Layer 8 of a small transformer language model trained on English Wikipedia (12 layers, counted from 0, width 96).
A neuron's activation on a vector x is GELU(weights . x), where the dot is the dot product.

Input weights of the MLP neurons that the questions are about. A number n stands for n times 0.0032.
n8: -10 73 -23 59 -24 -17 -40 8 -8 -37 26 4 11 13 -6 -5 28 12 15 15 -54 28 9 -7 31 -4 52 -9 -3 12 -26 21 16 6 38 31 -6 0 39 36 -30 10 -33 35 7 -21 -17 20 -24 23 35 -18 6 -45 4 18 -33 13 -4 68 8 -8 -46 -37 -23 -13 -77 44 -80 -32 5 42 9 -35 -23 -4 -8 2 8 2 -36 21 -19 5 -21 0 26 -35 -43 8 46 -29 10 30 35 8
n21: 9 -30 34 -12 -36 11 11 -39 -27 -36 7 -4 33 24 9 31 48 -21 25 -17 -15 22 15 4 -29 20 -16 33 28 -13 3 -43 17 15 6 -3 36 42 61 -2 7 15 20 2 16 38 20 2 -27 33 28 54 -22 23 -10 38 8 -4 17 55 -56 -24 16 12 -29 6 -14 -13 11 11 -56 -5 19 -34 -1 -23 -80 18 -14 -16 4 -40 -3 4 -60 3 -12 12 39 19 -14 -42 19 6 -35 25
n24: 15 -16 -19 8 49 -44 33 -34 -8 -24 23 -3 42 40 -3 -13 9 20 -3 -16 21 36 53 -47 -26 47 26 -4 -5 -31 -33 14 -5 9 -15 -32 -25 20 44 8 -27 37 18 -36 -4 -12 6 -36 30 5 12 -12 31 -7 4 -18 -18 6 37 18 7 27 11 -24 6 -31 -20 -32 5 40 -6 31 0 21 62 -45 -20 -19 5 -17 -51 17 -9 7 -44 -26 2 22 8 -49 -30 7 2 -16 0 3
n68: 14 -12 -11 36 26 -27 -46 -30 -19 2 -31 -13 35 40 -18 1 -1 26 -26 -3 -29 -5 25 28 -9 -13 8 -4 -11 -30 -34 4 56 18 4 14 18 -22 0 58 -11 -5 -44 -47 47 28 -2 -38 9 1 -40 -15 -3 16 -30 -37 16 50 -6 -7 34 29 4 4 -11 33 -14 -32 -17 7 -22 -13 29 18 -9 60 31 -50 -15 -12 14 40 -17 21 -13 -13 19 -25 -9 -9 -6 -19 -17 -36 16 8
n72: 24 -34 -9 19 -26 -27 -11 -23 26 -7 -32 -14 -13 11 33 48 19 -13 30 -15 13 -2 20 54 -19 -2 24 -5 5 -23 -19 46 -7 1 30 -30 -1 -8 -7 -14 -20 -20 39 17 8 3 1 -1 -16 -22 24 -7 17 -7 -1 -17 13 -27 46 25 -2 11 -26 -37 -17 -6 -24 9 12 -5 19 -2 -4 32 -30 8 -48 2 -7 4 -28 -5 18 -28 -6 19 28 5 34 -29 -10 22 10 -41 18 -17
n77: 14 -18 -14 -16 -21 -3 17 -2 -20 6 -14 -28 -11 -31 14 13 18 40 -27 -49 -2 -9 37 2 -91 1 41 -18 -29 -8 23 -10 22 50 -8 -19 41 -31 -15 15 32 18 3 -3 -3 43 -77 -18 -17 -5 10 -7 20 37 -27 15 -12 13 22 22 -25 30 -60 -18 34 26 -60 36 13 -11 4 28 12 -56 13 -12 -33 48 30 18 -4 -8 -3 -21 15 32 -3 12 32 24 -23 33 -16 -1 41 -8
n101: 20 1 10 -36 -35 6 27 31 30 -53 -19 1 43 19 2 29 3 22 13 -39 -54 8 9 -16 -53 -45 58 4 9 46 -2 9 -38 29 -59 20 -45 -12 -5 -64 -53 -10 -49 30 -5 -39 44 -3 -11 14 13 -12 21 0 -58 -11 31 -22 -23 -80 -16 -3 -19 22 22 36 39 40 -5 -9 -55 1 -16 31 21 -6 20 -32 8 -21 8 51 -25 -3 -22 -15 -3 56 18 15 44 -30 35 -6 -12 11
n132: -25 21 -4 5 25 4 -6 -22 33 -3 -5 9 -18 -49 25 9 28 8 17 -23 24 -4 -15 7 43 -33 -11 -26 21 10 -1 2 35 -17 -18 12 -45 1 -3 -1 -44 1 23 8 -29 7 -18 21 13 26 6 -10 -13 38 -16 4 -12 32 -4 1 -6 -1 27 -27 -12 40 22 -6 -33 21 -14 -45 16 -14 -38 -5 -3 6 -8 33 27 -2 -19 11 -12 30 -4 -26 16 7 7 32 14 -5 20 -21
n153: -45 2 10 9 7 -5 15 -43 35 -4 -10 -36 -34 14 1 -9 -21 14 -30 53 5 -8 6 19 -6 -35 36 -5 -1 -21 53 -30 -2 5 -13 18 -8 -11 0 0 -6 43 1 -27 52 -9 -23 13 20 9 1 13 -17 -13 -24 44 -33 -25 -36 9 -20 0 21 -8 0 -35 -11 -14 -17 48 -13 53 18 -34 -37 -24 23 -19 -19 40 54 -6 22 -1 37 12 -25 -17 -4 -34 -3 45 29 23 26 9
n167: 45 -7 26 -17 19 -16 -15 -10 -70 1 -5 -10 42 4 35 20 -23 7 -9 -24 1 -44 -10 -25 -36 17 15 29 1 23 30 22 -23 5 -26 3 10 16 39 6 -9 -3 2 -60 23 -9 -9 -20 5 20 27 -16 59 5 14 -11 1 -15 28 5 12 6 13 11 -2 -23 34 -39 -8 -1 -26 18 -11 31 -36 -13 -1 -14 21 5 -15 -21 -16 -44 -23 24 -7 22 -7 -12 9 -21 25 7 11 9
n172: -24 9 -12 8 -47 3 21 -45 -58 -19 -17 -17 -14 5 19 11 18 -57 46 22 43 0 -33 18 42 14 -6 -33 76 -17 6 -47 -14 -17 -20 -13 -5 -52 19 1 22 -29 -14 12 -36 -35 15 5 -36 27 8 -24 3 25 15 32 24 1 41 22 -40 26 8 35 5 50 14 44 -3 -27 9 -22 11 -8 5 38 -3 11 19 19 22 1 8 3 12 7 64 -31 2 -54 -51 11 2 -6 4 -39
n173: -29 -15 -42 -12 55 48 -11 -30 -4 11 -21 -4 20 0 26 -3 -39 31 11 -6 -40 25 47 -19 -9 -37 1 -12 0 3 7 22 23 53 29 16 10 -24 2 4 -58 8 30 -45 -46 -17 17 -1 30 -7 -14 0 24 -35 51 22 -10 6 0 -17 7 -28 -28 -11 36 50 57 -13 -52 -32 1 -6 41 12 -53 47 -50 4 36 50 5 38 47 -16 -48 -62 -32 -22 -21 18 12 18 -10 2 2 -25
n174: 35 -15 34 0 -12 -29 11 1 -36 -4 -11 -28 49 20 25 9 -32 -40 36 -16 3 10 24 14 -48 -33 21 -11 66 51 -11 -26 5 -13 -20 41 -15 14 6 -18 -19 2 -21 1 -4 2 20 -7 28 -40 12 -19 25 -2 37 25 12 6 1 -16 1 -7 -20 28 -80 19 14 11 -10 -23 2 -39 49 -8 -3 -22 67 35 -7 -24 14 -9 -15 -21 22 5 -20 33 -58 -30 -1 25 1 17 13 -34
n177: -4 59 9 -15 8 25 1 -8 -55 -39 34 -21 5 -15 7 5 -11 -9 62 2 48 34 -12 -57 34 -10 21 -22 21 -4 50 -22 -19 10 -32 -25 -36 8 49 -43 42 -24 -39 -48 21 -9 6 29 -4 -3 12 -8 -28 -39 18 -9 5 -23 28 -20 -16 -14 -28 -7 37 -1 -11 13 2 -36 24 20 24 26 50 7 -14 -2 -27 13 -26 -51 23 -2 2 -44 -2 6 -5 -7 -18 5 15 19 24 -7
n178: 15 1 -16 40 -36 -10 27 -39 2 37 21 -32 68 -5 16 15 -14 -9 39 -22 -9 -8 -14 4 -12 -38 64 16 -52 33 5 54 -8 -7 10 -17 24 -16 14 8 -6 5 -20 40 22 -10 -12 -15 -20 -10 -2 -7 15 -15 -28 -20 -19 26 13 -27 15 -7 -30 -15 -40 -12 9 32 0 -3 -18 -1 8 24 -9 8 12 56 -27 8 23 -7 5 -37 -11 12 17 50 18 -47 -4 1 -23 31 -27 -9
n182: 3 -32 37 7 -30 3 -21 -18 10 -50 -17 -17 19 -2 48 2 20 27 -32 11 29 -3 26 3 -9 -21 43 -39 -1 13 -27 12 4 10 -27 27 -12 -4 15 2 20 1 2 32 -3 18 45 -33 16 -33 1 30 -21 2 -60 -19 -29 18 45 -29 -16 -21 25 22 10 -9 63 11 -17 -11 -9 -5 7 22 6 -17 -10 -14 18 13 45 46 28 38 -13 -6 45 -16 -16 -67 1 -5 -34 -28 -57 17
n194: -7 22 14 16 -28 -7 6 -12 -10 3 -46 -21 31 -26 9 -13 -15 12 15 -21 62 -20 -7 9 9 26 29 -39 42 -55 -9 -23 -53 41 30 18 -54 -3 5 -12 -19 -23 -7 4 -19 -22 -5 -50 20 -15 2 -19 -22 0 58 -18 -28 -21 -4 19 47 54 -10 -20 -44 35 14 14 -2 5 11 -26 6 -20 15 -43 44 29 39 29 11 -3 -2 16 -23 7 -21 3 41 -36 -15 8 14 12 57 -22
n206: 12 -25 33 34 -24 8 20 6 -68 -14 6 -27 45 -52 -12 32 36 -11 40 -27 19 16 34 0 -23 -1 -8 -34 -11 17 13 -25 13 -19 33 5 -6 4 -23 12 33 26 -4 -61 -19 12 -65 2 -24 -14 15 -15 31 19 10 -8 32 -15 18 -6 12 47 -1 34 18 -10 -45 -5 -24 16 -3 -2 2 -28 20 -14 3 24 1 14 -37 -10 -36 -9 23 -16 -46 -8 -21 -8 -3 -27 23 10 37 -29
n215: 47 41 -42 -5 -9 5 44 -10 2 -20 -18 -20 9 -35 4 15 13 -32 53 -15 -41 0 16 -10 18 -26 31 20 -11 -29 -17 -27 75 -34 14 31 11 -33 17 -17 -26 -9 -40 16 -21 -10 17 28 36 -13 17 -11 23 -29 -67 28 -22 -12 -28 35 24 -40 12 -11 29 -13 -21 -60 0 -21 26 -7 -18 -21 7 25 -2 10 -9 13 -43 52 -47 -5 -14 30 15 -2 11 7 54 8 24 -9 11 33
n217: -15 3 16 -10 3 46 -26 -3 44 -15 10 19 23 -18 21 28 14 -5 -20 4 6 -1 5 -45 15 -11 3 18 -17 33 -36 -9 -21 -14 47 18 -36 -11 29 33 -13 -15 14 -15 47 -20 -12 8 -22 -10 -11 -24 -4 -24 26 -12 12 5 32 -8 -4 -18 29 62 -12 6 -29 -17 6 3 25 -26 10 6 10 36 -16 31 -3 -6 -12 -8 -38 -28 -41 -17 4 19 16 -1 -10 -38 -12 11 23 5
n231: 22 -24 6 -1 8 -20 16 27 16 -24 0 13 -23 -7 -8 38 42 61 -4 7 35 -7 -6 -12 -29 -46 21 34 12 -1 -33 17 -52 -63 -3 7 -36 12 -13 -3 -19 -46 2 -69 26 29 48 -41 14 21 36 28 -4 11 -7 65 -8 -25 25 -20 -13 -36 -14 -4 24 -21 -36 31 -1 30 -58 0 -8 -44 32 34 -26 42 -95 23 3 8 47 59 -29 -4 -52 10 27 -54 -30 -4 64 30 -27 -53
n239: 52 -34 4 -36 -61 15 6 29 -13 1 -53 -1 -21 -9 5 47 2 22 -7 3 -2 1 59 12 23 30 -8 -32 -42 11 -20 -18 9 3 1 -3 4 1 -10 -52 -31 23 3 40 -10 14 -1 9 13 -12 -36 -3 24 22 -10 -32 -13 4 -32 -64 6 -12 -15 14 -9 -19 20 42 34 7 -15 49 24 15 12 24 31 2 -19 38 -9 23 -2 10 -30 -17 -15 -14 -28 2 20 -23 46 -17 1 14
n255: -19 -19 61 -11 1 -18 -30 15 50 8 -26 8 40 24 -9 8 15 4 5 -26 -24 28 -3 52 -34 26 54 19 10 -32 16 -52 -2 13 15 30 -19 -18 -6 27 -13 -4 -14 17 -8 -23 38 12 -19 29 6 36 -10 5 -9 -26 37 0 9 21 -4 -25 -9 32 -12 -3 27 -1 -27 -4 -37 22 -17 -13 13 -20 -58 -26 -6 -14 2 15 -1 29 -64 32 4 -18 24 33 -4 14 -10 11 3 -10
n271: 21 12 3 9 21 -3 43 -28 -1 25 -20 2 7 -3 -18 14 -1 2 -36 -13 2 18 -31 32 -26 62 -26 -13 13 0 -10 -42 -2 -2 3 -4 39 -34 15 -15 -27 40 -7 -26 27 -11 -7 9 16 11 4 -44 0 -16 13 -15 25 1 13 7 29 8 6 -16 -16 -23 -13 18 0 -26 8 9 12 -23 -13 41 -1 -8 8 -13 35 -4 -17 -21 -25 8 31 -50 -26 -8 12 -25 17 -3 -5 1
n272: -3 -17 43 7 27 -3 58 -26 10 22 24 2 -3 34 -23 0 -14 19 -6 -3 57 19 38 -4 22 -15 -2 6 3 -26 18 -33 -39 0 9 17 31 -8 33 -60 -15 10 -38 32 27 -14 -2 1 -4 -37 -25 -7 -2 -26 13 -16 -30 -43 65 -31 -67 -27 36 12 1 -26 2 3 37 15 -13 18 -9 -2 -66 -4 36 -3 -6 54 -63 -21 -22 16 -8 -47 -15 -28 -35 44 -14 47 -26 2 12 29
n280: 32 -28 10 28 39 -2 11 -12 31 -16 -7 36 -13 52 4 7 27 -2 -9 3 -1 10 40 -24 16 16 19 21 19 -22 26 0 -28 -26 26 16 40 41 -14 -23 8 -4 54 6 -6 -8 -5 32 -4 18 -63 46 3 -28 -19 -3 -35 -3 9 -34 -25 -24 -35 -9 31 -18 -4 -12 -16 -24 -28 -26 22 -11 -12 -9 16 -39 5 -3 -31 -22 -42 3 1 -30 10 7 21 -35 -6 -3 16 13 -28 -10
n298: -21 -11 -56 21 2 5 -10 -34 16 6 -9 -17 -18 -26 9 6 63 8 6 8 1 25 -5 -33 6 2 -2 -33 10 9 20 0 -55 21 12 -14 -14 -38 3 -43 -7 -24 21 -69 18 49 -6 -19 27 9 -56 -50 -8 -50 -22 13 31 9 -62 12 -4 -8 22 48 2 11 22 -47 -5 26 1 -25 34 37 5 -8 55 -46 -8 6 -11 -17 -4 12 -16 42 21 37 72 -10 13 2 18 -18 -7 17
n313: 31 8 -58 20 -4 27 -29 28 10 -11 -26 -1 18 31 9 6 -28 49 38 9 -19 -4 42 9 22 3 2 13 -50 20 -11 0 -62 17 29 -45 6 8 21 -40 -23 -2 6 -22 35 2 49 1 -9 -11 1 -1 -8 22 -5 -29 37 38 -16 -16 -3 4 8 -16 -17 -5 -31 -6 -21 -29 -35 24 25 -3 -2 36 -13 -19 -18 24 2 -40 12 22 -8 21 -19 37 17 -8 25 -17 -77 51 -8 -32
n323: 15 30 -20 -10 6 16 25 -11 2 -38 -29 -48 46 -9 22 -16 2 -26 12 5 -4 6 31 16 -2 6 -5 0 -10 -33 18 31 44 1 -22 48 41 24 45 44 5 -23 -7 -3 17 29 1 4 -18 -26 -15 34 -38 -4 -12 -17 6 -10 2 -29 5 9 4 -20 -14 -21 -31 11 -52 -18 3 11 3 -44 -33 -3 -53 -7 10 10 1 76 -8 20 -1 -19 22 -50 18 -57 27 7 15 -19 -8 28
n325: 37 30 11 -4 -51 -28 -28 1 36 -9 -29 17 16 29 -2 -10 -21 28 42 -8 -2 31 -21 -19 -12 -30 -31 27 -26 -17 7 -43 50 -7 -4 -3 -9 26 29 -6 -38 4 -74 9 50 52 -11 -2 13 -19 22 -1 -14 -30 -6 -4 -12 -42 -38 -66 16 19 -53 -7 -13 -23 43 6 -2 -14 -16 27 -2 -58 -6 0 12 12 -21 34 39 11 30 17 -75 -1 64 35 23 89 36 -15 68 -30 16 -29
n348: -2 -39 -33 -2 -2 22 23 -8 -6 23 -9 14 5 20 7 7 24 -8 -8 4 6 -11 15 23 47 -11 23 -11 -31 -21 -14 57 26 9 10 34 -5 -21 21 -34 -35 14 -35 78 -26 -1 23 5 5 16 40 -15 39 -41 -36 27 0 -38 16 -23 28 -6 -18 -6 29 26 2 33 -67 20 -7 -33 -4 -15 -14 37 -14 -60 -9 31 -21 45 -3 -19 -10 -1 -53 -30 -38 -32 20 21 -13 6 8 17
n379: 15 18 29 -2 -49 -40 2 8 10 -1 6 -32 42 -2 36 -28 -13 15 11 -55 -9 4 3 47 13 23 40 -8 -40 -1 27 -54 -28 50 -13 -15 -9 2 4 6 -33 -1 -20 -17 -3 83 -11 -8 -8 20 -4 -22 -20 11 58 -34 -28 15 10 -9 -10 -6 37 2 9 37 -51 -37 16 -11 28 26 -47 -50 29 -7 -33 19 55 0 23 -8 45 13 20 6 -22 -27 -23 28 -14 16 10 -53 41 -31

Each question shows a token from some text and the vector x that enters the MLP there. A number n stands for n times 0.066.

"ton": 4 -27 2 -21 17 -9 9 7 -16 37 28 57 -7 31 -44 5 -23 18 2 17 1 10 -31 -6 -18 16 -11 -5 -5 6 -14 -11 -21 -8 -11 -11 11 1 13 0 -5 -21 10 -18 -16 22 7 41 5 -30 -15 56 -17 8 36 17 -8 -18 -30 -1 20 13 8 -16 7 6 -19 -2 15 -17 59 -12 -4 -18 10 4 3 -5 -1 -28 6 12 15 -13 -2 3 -22 13 -8 -15 -6 1 -14 -5 -2 43
Which two neurons fire most, strongest first? n271, n280

" ": -31 -16 9 -15 -5 15 18 17 -9 0 20 58 -20 12 -33 13 -8 -3 -13 -8 14 -23 1 8 8 -2 16 -13 8 26 -24 1 -5 2 19 14 4 14 -10 0 8 -2 -26 18 -9 3 -11 5 16 -3 2 64 1 7 4 -14 -3 13 -6 37 16 61 38 -49 -10 0 0 -25 -3 -19 13 12 -7 4 -5 -17 -14 -26 -15 -20 6 -5 16 -62 -2 -11 29 6 -1 5 -12 -4 3 -24 -7 -1
Which neuron fires most, and how strongly? n72, at about 0.32

" is": -14 14 -8 -49 4 23 3 17 -36 9 15 6 -11 -17 -25 -2 10 -18 2 -13 6 -26 -25 3 -10 -15 -10 25 0 14 -50 -21 2 -19 -6 0 -10 5 10 -2 5 -26 -13 -4 -25 2 -6 16 14 -2 20 45 -6 35 -5 -7 3 16 -19 26 33 50 34 -16 1 -23 9 -9 7 -11 22 45 -10 -11 4 8 4 -9 0 -3 0 19 38 -8 -23 9 0 10 -6 12 8 -12 1 -30 8 22
Which two neurons fire most, strongest first? n215, n325

"vo": -32 -17 -9 -23 26 20 -8 11 -25 30 26 30 4 2 -22 -1 10 -10 -12 11 1 9 -14 6 -19 -13 -7 31 22 17 6 10 -11 22 11 -13 21 9 9 -15 -14 21 -7 11 -17 27 -5 17 -22 -16 -6 75 -10 34 -23 -2 8 -16 -32 17 11 2 27 -16 -7 0 12 -8 11 -20 -3 2 18 -19 -3 -27 24 -15 -19 -36 2 18 17 -5 7 -41 7 17 -14 16 20 -4 -19 -16 -26 -7
Which neuron fires most, and how strongly? n21, at about 1.4

"t": 10 -16 5 -2 -5 41 11 -11 -14 28 15 56 6 2 -42 -13 8 -19 -15 12 5 -20 1 11 -2 -6 4 1 -3 -24 -16 -17 -7 -4 24 23 -28 5 1 1 1 10 33 -20 -6 17 -15 -13 -11 -3 -1 48 -33 13 3 22 3 -32 -50 21 6 13 -12 -15 -38 4 -22 12 23 -12 44 6 3 -11 -19 -20 6 11 15 -20 -13 11 18 -4 24 8 24 -1 9 5 -13 2 1 -32 -11 23
Which two neurons fire most, strongest first? n194, n21

"s": 5 -24 -27 19 10 12 1 22 -18 44 23 25 -10 -14 -6 23 17 -24 -9 -15 -1 -5 10 -16 8 6 8 3 21 10 18 -22 10 14 7 16 12 23 7 9 -14 -22 -30 -9 -18 1 19 32 -30 -26 -1 53 -16 28 -23 -1 -12 3 -47 -14 -31 7 15 -8 12 -5 -23 -16 2 -29 56 45 6 5 13 -6 -29 -6 2 -12 -3 3 0 -23 -13 -6 -1 -2 -14 13 -1 10 14 -20 -8 23
Which of these neurons fires most? n215

"jo": 0 -12 -20 -17 17 8 -4 30 -5 30 24 21 -13 8 -13 -1 23 -24 -4 17 -26 -46 -20 -9 2 -21 0 30 38 12 -2 12 -26 31 -5 -11 2 27 -13 -19 9 11 -7 -4 -1 8 5 35 -29 -34 -12 40 -6 5 -15 12 12 16 -23 -14 13 15 21 -21 -9 27 28 0 26 -17 12 5 0 -14 21 -15 9 -24 -20 -31 -2 12 11 -25 -11 -36 14 -6 -15 0 17 2 0 -13 11 18
Which of these neurons fires most? n101

"|": -28 -22 -34 -12 5 13 -3 21 5 59 21 21 -27 -6 -8 21 6 -19 -11 13 -7 -28 -26 7 -13 2 -6 -8 -5 20 -5 37 4 -16 10 -11 -19 2 41 11 1 -1 4 -8 -14 6 5 -9 -2 -4 -5 29 -12 39 6 2 -18 10 -34 9 17 40 48 -2 1 6 16 -14 5 7 7 33 2 -10 -12 -1 32 -14 -25 -40 4 16 25 -11 2 -5 3 -2 -9 9 -24 -7 -5 -42 -14 -15
Which two neurons fire most, strongest first? n68, n298

"ed": -7 -20 -44 2 3 25 1 12 3 32 -2 23 -27 -5 -31 1 16 -18 19 4 13 -25 -33 -1 -8 -17 -8 12 10 2 -13 -16 -21 -17 33 4 -8 18 13 -9 -16 -2 -21 -13 -22 -10 5 9 7 -6 -18 72 -10 32 8 0 1 20 -24 3 -12 30 43 -25 6 14 0 17 6 -8 31 22 5 -8 13 19 -19 37 -5 7 -26 -22 -1 -2 24 16 -9 -2 15 -23 -11 5 -22 3 -23 16
Which of these neurons fires most? n313

" the": -27 -6 6 -31 -5 -1 6 15 -13 16 12 8 -8 -11 -25 11 24 -5 30 4 0 -25 -28 -2 -10 4 6 7 -29 19 -14 -12 -9 -6 21 -10 -26 5 25 3 1 -7 13 -6 -17 -9 10 8 0 -11 3 33 -26 25 18 -14 -2 29 -16 17 26 26 59 -26 12 13 11 -7 -3 -5 67 30 17 -11 -12 -8 -2 12 -13 -21 -3 20 11 -39 7 -21 -2 1 -24 -3 -13 -3 -16 -29 -25 12
Which two neurons fire most, strongest first? n379, n217

" sp": -14 -14 -33 -27 -14 28 -1 3 -26 16 28 21 -4 -2 1 7 -5 -22 -1 3 4 -18 -24 17 -5 -24 16 11 11 22 -9 9 -7 -5 -7 12 3 1 -3 -11 15 -33 -11 17 0 -1 5 28 3 6 12 50 -2 1 21 -34 -36 -22 -12 7 43 47 27 -26 -13 -2 11 -7 -11 -22 -3 26 20 29 -6 -4 -10 -4 -11 10 -19 -7 4 -41 -13 7 15 -5 -5 32 37 11 -14 -16 -1 10
Which of these neurons fires most? n167

"ment": -34 -44 -1 -3 12 6 -7 6 -7 24 7 25 -32 16 -29 -6 -11 -8 -1 -11 23 -16 -41 3 9 6 8 11 5 -2 -8 4 -18 -8 31 -21 20 28 18 23 -1 -25 2 4 -40 -1 -8 24 -9 -7 -20 3 -30 15 23 9 -13 -12 -18 3 29 29 9 -12 10 13 -28 12 1 -7 37 18 2 -4 14 -14 17 3 -3 -15 -13 -21 -7 -28 14 17 -6 32 -2 -29 16 21 8 -31 2 35
Which three neurons fire most, strongest first? n194, n280, n72

"ing": -28 -44 -5 -6 21 33 19 13 -40 -3 41 8 -20 8 -28 -5 8 -20 -23 6 27 -32 6 13 -6 -9 -12 15 32 5 -5 -26 -17 -5 28 -2 -34 21 -21 -9 -9 -5 12 2 -23 -8 4 18 -21 7 -24 16 -12 0 4 10 -4 24 5 11 28 44 38 -31 16 3 -1 23 17 1 34 -5 13 5 27 5 -3 -3 -13 -4 1 2 14 -31 20 -23 -15 10 -7 -8 -13 -1 -10 -5 -20 6
Which of these neurons fires most? n172

" in": -32 -22 -1 -24 18 14 0 7 -10 27 0 17 -19 24 -3 16 2 -12 0 -15 18 -36 2 9 2 3 3 26 -14 44 -29 -4 -10 0 3 7 -26 21 0 14 25 -14 -31 -14 -37 -8 0 -7 1 4 -8 55 -7 -4 3 -29 7 0 -15 26 16 58 53 -26 3 3 -3 9 -6 -2 22 16 -12 -9 -4 -6 -13 -8 -3 -23 0 10 -13 -41 9 7 -2 -2 5 21 3 5 -16 -34 7 13
Which three neurons fire most, strongest first? n167, n255, n217

" November": -1 -8 -10 -32 31 10 -10 9 -7 44 30 -4 -15 -15 24 24 10 -29 -18 15 23 -34 -20 4 -13 20 -24 6 4 4 -26 29 12 21 10 -7 -23 31 11 4 -31 8 -1 -18 -21 12 -4 25 -10 -10 6 54 -11 22 3 10 -8 25 -6 -26 11 22 36 -32 -4 -25 28 -1 -3 -14 26 15 14 7 4 -7 12 -14 1 -32 -17 -7 -11 -11 -3 -2 -9 -2 -18 22 -17 -17 -24 -1 -25 19
Which two neurons fire most, strongest first? n167, n132

"et": -30 -15 17 5 21 3 7 32 -19 53 31 18 -33 20 -37 -15 -24 0 3 20 5 -10 -11 -12 11 5 -5 -2 16 18 -9 -21 -5 5 3 -19 -19 34 9 -26 24 -16 -1 -11 -4 -8 -32 20 -8 -9 3 15 11 38 7 4 17 -8 -34 -3 19 15 17 -46 -8 -3 -9 1 -8 -3 55 16 -14 -27 21 -6 -2 -1 -7 -9 12 -9 17 -9 20 4 12 0 -26 1 20 -6 9 -24 -40 22
Which three neurons fire most, strongest first? n177, n271, n153

" |": -5 -6 -14 15 9 25 6 2 2 60 42 22 -6 1 -22 7 7 10 -28 18 -9 -41 -15 5 14 -5 7 -3 13 -2 -33 18 -3 -23 -8 8 -31 9 6 -5 22 19 -15 -17 -3 2 -19 11 -3 -14 1 46 4 4 15 18 1 12 -19 2 15 39 55 -33 0 -12 15 -29 -7 -18 -6 10 7 -11 -5 -6 -11 12 -15 -50 2 7 38 -24 3 11 -2 -1 2 8 -19 -29 -7 -35 -13 20
Which of these neurons fires most? n68

" C": -39 -24 -9 -1 9 6 28 31 -11 23 18 14 -18 12 3 33 28 -11 -19 6 -3 -5 -5 21 -26 3 13 8 -12 10 -1 10 -5 -7 0 15 -4 -19 -10 13 1 -13 10 6 -18 -13 -13 12 -38 -2 0 79 -6 4 14 -34 0 2 -1 13 14 14 42 -18 -10 7 -5 -21 -6 -8 42 15 2 19 -19 -16 15 -15 -31 -13 -6 -19 2 -30 23 -4 18 26 1 22 -7 -14 -7 -8 -45 0
Which three neurons fire most, strongest first? n72, n280, n255

"bit": -37 -13 -3 -5 4 27 -12 8 34 -6 29 2 -7 -5 -24 -5 -1 -16 16 -1 13 -2 -39 -25 3 -17 -10 14 3 -10 -26 32 -15 -3 5 -3 17 41 -12 -10 24 -23 -1 4 -23 17 -13 -8 -20 -10 5 9 -9 20 3 -10 -2 -4 -14 9 13 29 13 -20 -12 -11 1 6 13 -7 53 36 -8 0 9 -18 26 -10 -6 2 26 3 3 -43 -1 -14 -24 26 -19 -16 20 6 -20 -8 11 51
Which of these neurons fires most? n178

"g": 7 -12 12 5 10 -4 -5 9 -3 17 1 -17 17 5 -9 11 15 -39 -12 19 -7 -28 -30 14 -17 -3 -11 -7 17 9 -1 10 -9 16 -7 15 8 28 -21 13 -17 -32 6 -19 -11 12 -19 16 -8 8 10 49 -18 -9 15 15 7 6 -29 -13 -7 22 4 -20 6 -42 -12 13 29 -1 67 57 1 -2 1 6 4 -38 -10 -39 -8 6 18 -26 -4 -19 -6 -3 -19 25 14 -5 -8 25 -20 -1
Which of these neurons fires most? n323

"ar": 12 -20 -3 -3 -23 7 -11 12 -9 29 55 44 -33 16 -35 -8 11 -23 -10 -2 -2 12 30 5 -20 0 -39 -4 21 7 1 -11 -18 4 2 -3 -21 -45 4 4 -26 -14 7 -2 -13 4 -26 34 -6 -35 -5 73 -25 10 -8 12 -4 20 -4 -2 22 18 31 -20 -19 9 20 12 -3 -6 25 18 3 12 -4 -24 12 11 0 -30 -4 4 -14 -8 5 17 23 23 5 22 -2 10 -10 -25 -25 8
Which two neurons fire most, strongest first? n298, n21

" se": -11 -19 -4 -16 -1 2 2 9 -17 29 40 19 -1 -7 9 -5 17 -38 0 13 7 -19 -11 -9 5 -33 22 28 21 33 -34 2 0 -2 2 -8 7 -20 -3 5 9 10 0 34 -1 9 -23 0 5 -4 13 28 -1 14 -12 -22 -32 9 -20 13 16 52 25 -36 -15 3 8 -13 -4 -23 12 34 -7 26 -26 -7 7 -19 -1 -27 3 14 5 -50 2 -6 0 5 7 -3 21 12 -43 -11 9 11
Which of these neurons fires most? n178

"lin": 24 -20 -12 -16 4 36 -13 20 -5 33 29 54 -1 12 -36 -18 18 -27 -4 3 -8 -28 -21 -1 0 -10 -6 25 -5 -2 -9 2 -3 -11 14 10 -16 17 1 -10 -7 -31 26 -6 -10 7 -8 5 1 -11 -1 36 13 11 -8 32 27 -12 -15 13 8 37 27 -37 -6 13 -10 33 -19 -27 36 -13 -2 -1 -11 -12 -4 1 -25 -15 -15 16 20 2 33 6 11 -4 -4 -10 -32 -6 -10 -28 -24 23
Which of these neurons fires most? n348

"ad": -9 -6 -12 -6 2 21 -4 21 -15 46 26 21 -11 -18 -14 10 14 0 1 -8 -12 -1 24 10 -13 -7 -4 13 15 41 -25 -8 -19 38 -11 -1 4 34 -5 -1 -7 -3 -10 27 -25 3 -20 30 -18 -25 10 28 -22 3 -5 -12 3 9 -26 -24 23 21 4 -40 12 18 36 1 -11 4 -4 36 3 1 1 -11 -6 -27 -3 -48 -12 15 0 -35 -11 -4 -9 40 2 13 4 1 -21 -33 -14 1
Which two neurons fire most, strongest first? n101, n239

" bi": -6 -19 -4 -26 1 10 1 6 -9 30 55 20 -15 5 2 -8 33 -43 8 6 1 -23 -3 -5 -5 -17 10 11 5 38 15 1 5 -13 -3 10 15 2 -3 0 -2 -25 -12 10 -20 -1 24 41 -6 -11 6 51 2 6 5 -38 -8 -2 -20 -12 53 38 26 -26 0 8 23 -20 0 6 33 15 -11 19 -20 -8 -2 -16 -16 -10 1 5 11 -49 5 -14 19 12 -3 -13 -6 -18 -14 -27 -32 12
Which of these neurons fires most? n178

"ough": -8 5 -11 -15 16 13 -31 -7 22 15 18 61 -18 -6 -14 14 -16 -17 6 -15 -4 -40 -18 11 -3 -7 -2 -4 34 4 -29 -5 13 -2 -2 9 -12 43 -6 -9 9 -49 -7 -14 -16 26 1 0 -17 -6 -10 41 -7 5 15 7 -5 -14 -14 2 9 57 29 -18 -3 -13 -1 28 21 -16 26 -10 -11 -3 22 22 -10 17 -5 -17 6 -13 11 -5 29 -1 4 11 -22 -9 -9 22 -26 -29 -10 27
Which neuron fires most, and how strongly? n172, at about 0.2